Layer 3 of a small transformer language model trained on English Wikipedia (10 layers, counted from 0, width 96).
A neuron's activation on a vector x is SiLU(gate . x) times (in . x), where the dot is the dot product.

Input weights of the MLP neurons that the questions are about. A number n stands for n times 0.0043.
n14 gate: 4 10 -7 17 -11 -37 27 -1 -9 -12 16 -5 -7 -5 -18 25 0 -15 25 -14 -8 19 -2 6 6 12 -13 7 25 2 35 -5 2 -23 -10 -4 13 -15 -41 -11 -23 -7 45 -3 8 6 -21 12 7 18 6 14 -36 -7 -31 -6 26 12 -16 6 -19 48 -24 15 35 11 1 -39 19 24 17 32 14 -26 -45 -20 -17 15 -3 -2 11 -24 -9 15 36 -26 -19 29 -47 -2 36 -21 1 -8 9 2
n24 gate: -1 5 9 -1 -7 -28 1 -12 -32 -38 30 15 -43 -25 13 -18 -23 -1 24 10 -13 -43 12 -19 -6 -10 -4 29 -4 9 -1 -28 21 10 31 14 2 12 -7 20 18 -11 -35 5 25 1 5 2 11 22 22 -34 19 -16 -8 12 1 -8 30 -29 -6 -29 6 -1 8 1 16 31 16 -35 27 3 -27 -13 20 -34 -25 10 -23 -10 3 40 -25 18 12 2 0 31 9 45 -26 5 7 -12 12 12
n39 gate: 6 -2 1 21 -4 -7 -3 43 -5 -8 -4 2 -17 9 -13 4 15 0 18 17 -10 -1 -4 -2 50 24 18 27 -9 -31 22 35 -19 46 30 -21 -2 -3 -3 12 7 1 23 -29 -14 -12 36 6 6 11 -29 12 16 23 27 1 1 -15 -44 7 -39 19 -15 4 -8 29 48 1 37 36 -22 27 17 -7 3 -13 -22 1 -1 -4 14 -2 38 9 -17 13 4 5 -8 18 4 4 -16 17 43 44
n40 gate: -22 -32 37 -41 36 -14 7 8 -14 9 1 -36 -42 11 30 17 18 -18 -19 18 -20 38 -31 -10 24 -16 -49 18 -11 -13 -20 31 -10 24 23 -40 -8 1 15 -2 -15 7 12 -19 -21 20 -55 -40 -20 -8 -11 10 -18 25 -33 5 14 29 20 -10 -9 13 8 -12 -3 -11 -61 -17 2 1 3 8 23 -16 8 26 5 25 -10 -4 -26 13 20 21 -3 -3 9 -17 -27 3 32 20 28 3 -14 -44
n112 gate: 2 -8 -13 12 13 3 -8 -10 26 -18 12 38 4 11 17 -8 5 -12 3 11 -7 -26 17 -3 -11 -20 -30 -10 -15 9 14 16 22 -7 11 31 -31 14 5 6 -29 22 -11 16 -8 -17 -8 24 56 5 8 27 17 28 33 -26 21 -27 -12 15 -4 -18 44 -13 23 -9 4 -13 12 -15 -12 -1 -3 -27 -13 -17 24 17 -29 -14 -54 -4 -17 19 13 1 32 -48 0 -10 -4 10 -22 18 13 21
n126 gate: -11 4 -36 55 32 -19 17 4 27 12 -21 13 14 6 45 27 -19 6 4 18 -33 19 7 31 15 19 -11 -2 32 24 -21 6 15 9 -21 31 -15 -3 -1 8 9 -18 -13 -15 -25 -8 -12 3 -25 -11 13 -21 4 1 -20 4 -13 -19 17 7 -16 9 -11 6 -21 -16 -3 -19 3 28 -2 29 26 34 -42 -25 9 -19 33 -4 9 7 14 3 -27 10 2 4 6 -1 26 11 20 -2 8 -11
n133 gate: 6 6 -16 -14 0 7 5 -22 33 -16 -21 3 -23 -4 -12 15 15 -31 -44 -45 1 -9 -6 7 15 -1 -24 3 23 11 -6 -7 6 -5 -7 -16 7 -20 38 6 3 4 -34 16 9 -9 7 -20 -33 -27 8 2 40 -56 -37 -13 -11 11 -48 9 -1 23 -11 17 -3 64 -1 -15 28 -3 -42 1 9 21 -93 -1 -4 7 6 14 10 18 9 9 32 20 2 24 -16 -35 -18 -5 -8 -12 50 -4
n187 gate: -33 -25 -17 30 1 -28 -38 19 -4 -5 -14 23 0 38 11 -1 -33 1 6 30 19 -18 -3 11 -43 0 33 15 20 -21 -15 -2 13 49 1 -41 -11 5 8 -6 21 6 -18 8 -4 -34 -8 4 15 49 7 30 -32 16 -1 -19 22 -33 -19 -26 13 -25 -14 3 -50 -12 40 -33 28 -26 23 47 0 -3 37 49 2 13 -5 -13 -1 23 8 14 3 38 -25 23 -28 -7 47 6 18 -4 11 -42
n192 gate: 28 31 33 -24 -5 9 -17 7 -4 6 -27 -17 -19 -1 -23 -21 -8 7 -16 -8 -7 -43 -38 6 15 -27 26 28 -21 -19 22 -1 5 7 -8 -12 1 -5 -20 -17 -33 -12 16 15 -7 7 21 -21 10 -11 -22 3 -2 -13 22 -33 -17 -6 -3 23 -16 8 -2 -23 14 25 8 -30 15 -7 22 -21 -32 25 12 9 12 -55 -11 -55 -15 -26 13 -12 -5 12 -7 12 8 16 50 8 -16 20 -2 38
n217 gate: 16 -17 -7 17 -1 -24 17 -45 -12 -22 26 16 -9 -10 33 22 16 32 9 4 -17 -8 -12 16 20 -9 -6 16 -4 3 6 30 5 -2 5 -30 -10 15 6 8 18 -28 0 4 9 -16 -16 4 20 0 11 -25 11 37 3 -26 12 34 -2 -6 -4 -13 -6 8 -7 17 -5 9 12 -13 28 19 -10 -31 -14 -25 27 -3 -2 -1 -1 -2 -3 -2 2 -19 39 -8 -16 -28 -12 -2 14 -17 5 -11
n249 gate: 12 23 -5 12 -10 2 -21 13 8 4 -11 -1 0 33 -7 15 8 -32 -7 20 15 13 21 5 -5 11 -25 -21 12 43 12 -13 45 -42 2 8 -1 6 -26 24 -2 6 5 13 8 -25 -35 12 14 -16 18 -9 25 5 -4 -27 -14 -10 18 32 -7 2 5 15 9 -21 -13 9 -3 2 2 -9 -22 28 -41 -19 -35 2 11 -3 22 -6 4 16 -8 3 -15 -2 -45 -17 -8 -28 -12 11 23 -3
n250 gate: -6 7 -3 -24 1 17 -11 21 -13 -3 16 -5 14 -39 41 14 -26 -41 -4 21 -23 17 8 14 -24 28 -33 20 1 -15 -45 -58 -31 -9 15 10 -25 25 -3 28 -13 -1 39 24 22 18 -19 -11 35 -1 -11 21 -28 18 -37 -8 1 -6 -5 -3 -34 1 32 9 36 6 0 32 30 21 -11 -30 13 -12 -20 0 7 -7 33 3 -17 -51 13 22 17 -23 6 -20 -7 -12 21 -27 -41 -38 24 15
n14 in: -23 -26 10 -9 2 -8 10 -22 7 -2 11 -16 -46 34 -13 -20 -4 -1 -8 -9 8 26 -4 5 3 2 -32 -16 -24 10 20 -12 12 -9 -10 -35 -11 13 42 17 -14 1 52 5 -12 25 -57 1 16 -12 -11 -1 -17 16 -22 35 18 9 -29 -15 -13 6 -1 -18 -4 6 -20 40 15 44 -3 5 28 1 -10 8 10 11 1 16 -7 17 37 -47 -7 -7 -32 19 -32 9 -4 -32 2 6 -8 21
n24 in: -12 -14 -10 13 -10 -4 -16 -15 17 22 0 -15 22 -5 3 7 -14 -45 -33 6 -7 36 -4 3 0 30 11 -20 -11 -29 -5 7 -21 0 -2 -11 9 3 -31 -19 -32 24 11 20 -22 -24 17 -5 18 10 7 48 4 19 12 44 -25 39 -32 31 11 16 17 -13 26 -18 -9 -16 -30 42 -8 13 53 -10 -11 20 -5 13 7 21 8 8 10 17 0 -9 -29 -24 2 -29 2 6 -3 13 -14 -4
n39 in: 2 -23 16 -29 18 -9 32 26 -16 -1 -27 -40 -25 -18 -20 5 5 7 -4 9 -18 36 -6 5 21 31 38 26 -6 -4 21 18 24 11 27 10 14 -17 14 26 -7 18 -1 -18 -17 -22 -2 31 -5 -4 -13 -12 6 -1 11 2 -12 0 -9 -51 -12 -12 1 13 -5 21 49 -20 15 25 -23 -14 20 0 21 -4 -12 25 9 -12 22 -29 -1 -14 2 -17 46 -21 1 13 -19 36 0 10 10 27
n40 in: -17 -25 26 -21 30 2 8 -16 -44 -3 1 -22 -11 30 -1 21 32 -5 9 18 8 18 -21 -28 -11 6 -15 28 -14 -18 -22 24 -17 7 3 -44 12 9 8 7 -15 -6 0 2 -9 29 -46 -25 -4 -1 5 16 -14 11 -21 -14 -19 40 11 8 -7 -18 41 -16 -18 -21 -51 -21 4 -3 9 1 19 -5 12 5 10 30 -8 -8 -27 31 -2 21 20 3 20 -14 12 -31 -5 20 9 3 5 -32
n112 in: -4 33 8 5 -37 15 -20 10 30 18 -2 31 -4 26 13 15 -31 -17 20 8 5 -5 22 11 -27 -2 26 -4 48 2 -23 -11 14 2 30 0 9 -10 1 3 10 10 -11 -5 13 0 -11 9 22 -7 -15 -10 2 -7 8 -9 10 5 -3 -13 -3 9 18 -6 1 -16 -7 -4 0 7 18 -6 -21 31 29 17 29 12 -19 14 -10 -2 -23 9 0 -15 9 -17 9 10 8 15 7 2 -40 -34
n126 in: 2 13 -14 -1 57 22 2 5 -13 -11 -24 9 -3 -14 -22 49 17 -1 25 -5 -8 -4 -3 8 -1 29 -2 21 -9 20 -6 6 -24 3 -29 -7 1 -48 -14 -23 17 -21 -13 23 -27 -16 40 -20 -8 -24 23 9 -9 -37 -4 2 -5 0 13 17 3 0 -7 7 5 31 3 -28 23 -4 12 -4 -14 5 -14 14 12 -19 30 3 14 12 -11 16 12 4 21 18 24 -16 8 11 10 -10 3 -3
n133 in: 2 -4 14 13 16 -20 3 25 16 4 -2 8 -5 20 2 -12 -3 -16 65 48 -12 3 -17 0 5 24 -17 19 -13 13 -13 -5 -11 -21 -15 -2 -2 3 -10 -7 12 -22 9 -5 -1 15 29 -22 22 -17 -12 1 18 30 0 -5 -15 15 49 13 -18 -7 34 10 -28 -28 -8 -7 25 3 5 3 27 14 35 0 -5 -10 18 -14 -3 6 30 -12 20 3 9 15 -29 9 22 30 12 -10 1 21
n187 in: -44 -28 21 43 -7 -17 -12 9 6 -44 -60 42 23 24 21 -27 -11 21 26 3 9 -39 1 -2 -1 -26 2 24 25 -18 19 -30 23 -21 -33 -46 -21 13 -10 -8 0 20 10 19 23 4 -49 15 -14 5 -28 20 -16 12 10 -2 -3 -21 -39 -7 -28 -22 3 30 -33 2 3 -9 7 -7 45 -12 -29 -28 1 15 14 -37 -30 -26 19 -11 -12 -14 27 26 -16 15 -21 -58 46 15 23 14 46 -11
n192 in: 25 14 -6 11 30 22 21 18 -2 18 -11 1 19 -11 -5 9 -5 3 21 10 3 40 18 -36 -27 6 -16 23 27 -42 -14 14 30 -4 -9 -6 16 40 9 1 24 -15 2 27 -21 -2 17 13 -5 -2 -16 15 4 -12 22 2 8 10 2 -48 20 21 -32 3 5 36 4 -21 -7 -1 16 28 11 -8 19 -3 29 -1 -22 -3 13 13 -21 -23 12 -36 15 -19 12 2 -9 -23 -8 -20 -45 13
n217 in: -40 13 -27 -10 5 26 -7 -12 29 3 2 3 -15 -10 -29 -13 9 5 -2 14 21 -31 -2 -4 -13 -3 15 14 8 39 -1 9 4 48 9 -3 -19 -16 18 -12 24 5 20 16 -46 -9 21 15 -21 15 -3 -18 25 -3 13 19 27 5 -10 15 -12 -15 7 -29 -36 -44 -38 3 -13 18 9 -25 -5 27 23 31 -10 -14 5 25 14 14 -5 24 -7 -7 -6 -17 -16 14 -21 -7 7 -18 -19 7
n249 in: 31 -11 20 1 19 2 -11 -10 24 -24 -15 -23 8 3 0 0 -7 6 25 13 1 6 34 -26 0 9 -1 -12 16 22 -11 3 2 -9 7 -5 -4 15 7 18 -7 -24 -16 43 3 0 -1 -20 -16 23 4 19 27 -21 11 -19 -2 -20 16 42 -1 6 -12 38 -20 14 4 -6 -6 -10 -4 -4 -1 -10 -18 -7 12 -35 6 -16 6 -17 -7 3 -22 18 -9 -6 -26 -2 10 -19 -17 -10 30 -46
n250 in: -20 3 -8 -14 17 16 27 -12 -12 1 -10 -11 -5 -24 -11 -20 12 11 -7 14 2 -16 8 -11 8 2 -24 24 -15 39 28 -7 13 3 12 11 19 12 -1 34 37 -16 26 -30 -33 -2 -12 15 13 8 -8 16 15 -18 -1 9 -20 11 9 -6 -15 16 -44 19 16 -32 -23 -5 15 25 -11 7 -13 31 40 27 -5 16 2 48 -16 -5 -3 1 25 5 23 8 -22 -31 -9 -16 24 -27 2 17

Each question shows a token from some text and the vector x that enters the MLP there. A number n stands for n times 0.055.

"| ": -7 -26 17 0 -7 -16 -4 4 -14 -13 -10 9 -21 -2 11 -1 3 10 19 12 1 2 -1 0 -1 -7 5 -8 2 8 3 -21 -31 33 1 -12 5 11 18 -29 4 36 -24 3 28 -18 1 -14 24 -13 -20 1 15 -1 15 9 1 20 39 12 -8 -7 -36 -1 -24 -50 36 -7 23 -14 46 -4 18 -9 30 -1 -2 26 30 8 3 13 -12 -9 5 -6 -19 -13 11 -10 -6 -34 -23 -20 2 34
Which neuron lights up most? n187

"typically ": -1 5 -3 17 -11 -35 -13 0 2 18 34 10 32 10 11 -5 17 -2 38 47 -1 24 3 -13 12 26 -7 1 -10 18 -1 -4 -6 -45 0 -10 -12 -10 8 -18 7 5 -2 -16 14 4 29 -4 44 2 -13 10 24 39 10 19 -27 12 19 -6 4 8 -4 -22 -47 -14 -26 9 5 23 6 -8 -3 26 19 -12 -3 3 22 7 -21 -2 7 10 -38 16 -38 -10 1 -28 5 -5 19 -6 14 37
Which neuron lights up most? n192

"Lew": 11 -17 2 24 4 -32 61 24 14 24 15 4 24 39 1 32 16 -6 -9 -21 23 -16 -31 25 19 33 7 -30 22 7 8 -1 -3 -19 0 -18 10 16 20 1 18 5 -26 22 -31 -28 -5 -4 15 -2 -23 -4 6 -18 -24 -13 3 8 27 32 15 47 -12 -4 -11 7 16 -6 -6 -9 -11 15 -23 7 -29 30 15 12 30 10 0 9 -3 3 5 19 -17 -5 16 -23 -25 17 -10 -28 28 2
Which two neurons fire most, strongest first? n126, n249

"subject ": 14 50 -26 48 3 -41 7 10 20 17 31 -3 16 19 -6 -16 -7 5 51 38 -12 -38 -7 -3 -4 3 -57 -2 -20 6 -2 -1 -9 -32 12 6 -26 17 1 -20 13 13 -15 12 -6 17 -15 -19 14 0 -13 0 13 14 -11 -2 -26 16 32 14 -5 -4 16 -2 -11 -23 22 -18 -25 34 17 17 -4 -24 11 30 5 -11 -9 -18 -10 2 -13 4 -4 -22 -16 -2 -21 -13 -16 28 0 -27 1 4
Which neuron lights up most? n112

"divid": 15 11 5 12 -18 -42 24 37 18 39 0 11 13 9 -4 -4 -7 -41 3 -12 4 -21 -9 -4 34 -25 -24 -13 8 0 -4 11 -7 27 -4 -16 -10 9 37 -10 -5 -11 -6 23 -17 7 2 -21 -3 -27 12 -16 16 11 2 6 -4 -5 28 11 6 28 -23 -10 30 -1 6 -1 -26 -12 -21 -6 -29 33 -38 -3 -24 26 10 11 -21 -6 -10 0 12 19 2 -42 -17 -30 -13 4 -1 -31 33 21
Which neuron lights up most? n187

"ie ": 17 -17 19 26 -8 -22 66 11 -19 5 29 -4 18 0 14 -18 16 -3 25 32 -12 -5 -33 42 23 12 -13 -21 -10 18 0 -16 -50 4 -10 -1 -6 6 9 -18 8 2 -1 -21 -20 7 -8 -9 61 -12 -25 7 19 23 3 -9 19 17 26 2 3 -8 -1 9 12 -32 -6 5 10 -3 1 20 -8 5 35 20 25 23 2 -11 -26 11 -3 -11 27 26 14 -21 2 3 18 -7 8 -14 0 -24
Which two neurons fire most, strongest first? n40, n250

"ir": 12 4 -13 5 18 -7 51 -12 -1 0 -1 -10 41 -2 11 17 16 -11 -16 28 -4 -2 -34 52 19 7 -31 8 1 2 2 12 15 -11 -7 -3 -12 -13 27 0 22 -1 -8 20 3 -15 -12 -25 20 2 -16 7 26 5 -4 35 -4 12 -21 19 -3 -8 -49 -28 -54 15 -32 9 -8 -6 3 20 0 12 8 1 36 23 -5 3 2 -3 -33 21 5 8 -11 -26 7 -7 -4 -2 -16 -17 36 18
The three highest activations, in order: n217, n126, n40

"This ": -7 11 -9 15 0 -49 33 21 27 5 15 -1 17 1 -7 0 -15 3 38 -7 -3 16 0 4 15 8 -10 -16 -24 4 5 -6 8 12 8 -20 -26 -21 16 -8 24 -2 -23 -11 -12 -3 27 -37 42 -20 -21 -3 -10 8 -18 5 -13 30 26 -6 18 33 0 -13 -10 -12 5 9 -26 23 5 -30 -11 -2 55 5 -35 -17 5 -17 -21 8 -16 -24 8 -9 -8 -6 -24 6 -15 -28 5 5 8 20
Which two neurons fire most, strongest first? n187, n249

"ture ": 16 36 7 27 -12 -25 28 15 -13 3 -3 -13 31 4 17 -21 -12 3 22 48 4 -27 -45 -22 13 2 -7 -3 -3 -13 13 -10 -29 11 -16 -15 1 9 16 -38 7 -19 15 11 11 4 10 -12 44 -11 5 13 15 23 4 14 -1 5 29 19 11 20 -4 -23 2 -29 32 -1 -30 37 8 14 -2 -7 36 -17 -2 22 -16 -15 -20 -4 -16 -3 11 21 17 -9 -33 -13 12 17 10 4 -36 21
Which neuron lights up most? n192

"again ": 8 31 -3 2 -10 -36 24 8 11 19 31 -23 24 -8 11 1 15 -21 50 31 4 3 -1 14 23 22 4 8 -8 7 -1 4 3 -20 -11 16 -10 10 19 -31 17 16 -1 4 -19 1 41 -13 13 -16 -32 -10 5 27 2 3 -17 3 26 -29 -10 -7 8 -26 -43 -19 -6 5 14 24 27 -22 15 26 48 -10 1 24 1 -12 -9 2 -21 -8 -2 7 -19 -12 -36 -14 22 7 11 9 10 17
The most active neuron and its activation: n39, at about 0.4

"s": -10 11 -4 48 -5 -9 69 10 -15 -30 24 -6 19 9 -12 -3 1 -29 17 -8 -2 -1 -35 -10 2 -29 8 -36 4 27 14 -9 -13 -26 -8 3 6 -25 4 -10 -3 1 -1 -5 18 -4 -1 -18 -3 -4 -29 -30 11 -17 14 24 8 -28 -4 -6 21 9 -24 -25 -3 16 16 -7 -32 4 -1 -7 -24 25 -10 7 44 13 0 3 -1 13 -9 17 22 13 -17 -19 -39 -28 -31 -6 39 -37 30 31
Which neuron lights up most? n40

"about ": -11 5 -3 24 -16 -17 -30 -19 13 -15 46 14 -14 -6 4 -6 -22 -16 57 2 5 25 14 -33 2 27 -20 8 -1 -28 -41 25 -23 -13 -3 -1 1 -6 11 -14 12 4 -30 20 7 -3 3 -8 44 -1 -11 12 9 11 14 2 18 20 28 -10 -42 14 -17 -17 -23 -37 -7 -9 -7 23 18 13 1 -14 17 8 12 -3 -5 10 5 5 -14 -8 -9 -4 0 6 -5 9 -8 31 10 -4 21 48
The three highest activations, in order: n24, n112, n217

"episode ": 35 25 4 21 -20 -24 25 -18 -4 25 18 -6 18 28 -4 13 -34 -3 31 14 -12 -3 5 -1 8 37 -14 27 -3 -8 21 2 -26 -2 13 18 -15 0 31 -40 16 11 -3 -23 -13 0 10 -2 45 -13 -18 26 5 9 5 -14 -33 -7 27 21 5 -3 0 9 11 -16 8 -2 15 20 11 3 3 11 0 7 15 12 24 -41 -14 15 -11 9 9 8 14 -33 -18 -33 -19 7 40 -29 -18 34
Which neuron lights up most? n112

"p": -2 -3 1 14 3 1 76 -10 9 2 3 -3 33 -17 36 -14 21 -6 -11 16 2 2 -35 13 2 -1 -29 -31 2 4 -7 8 -30 -23 -13 -8 13 -21 23 6 15 3 -12 -2 21 -4 11 -14 -14 3 3 -28 7 10 4 31 20 -9 -6 7 -7 27 -28 -10 10 10 9 3 -29 -1 17 -11 -34 14 15 -4 43 31 -21 -10 20 -6 -10 2 -13 41 -42 -12 -10 -17 -48 2 15 -2 24 54
The three highest activations, in order: n40, n112, n249

"w": 16 -7 3 19 8 -3 32 23 -10 7 -2 15 30 -4 -7 -22 2 -14 -3 1 4 -3 -51 56 24 17 -5 -4 6 -2 12 -15 17 -49 -1 2 -12 -26 8 -9 17 -10 -20 30 -12 -22 15 -8 5 4 -22 8 9 -18 25 22 31 -13 25 26 9 0 -23 -29 -28 -12 25 -20 8 -25 -6 7 -4 4 -24 -28 36 21 0 12 4 1 -19 1 2 21 -29 20 -2 -33 -24 9 39 -36 14 20
The most active neuron and its activation: n126, at about 1.4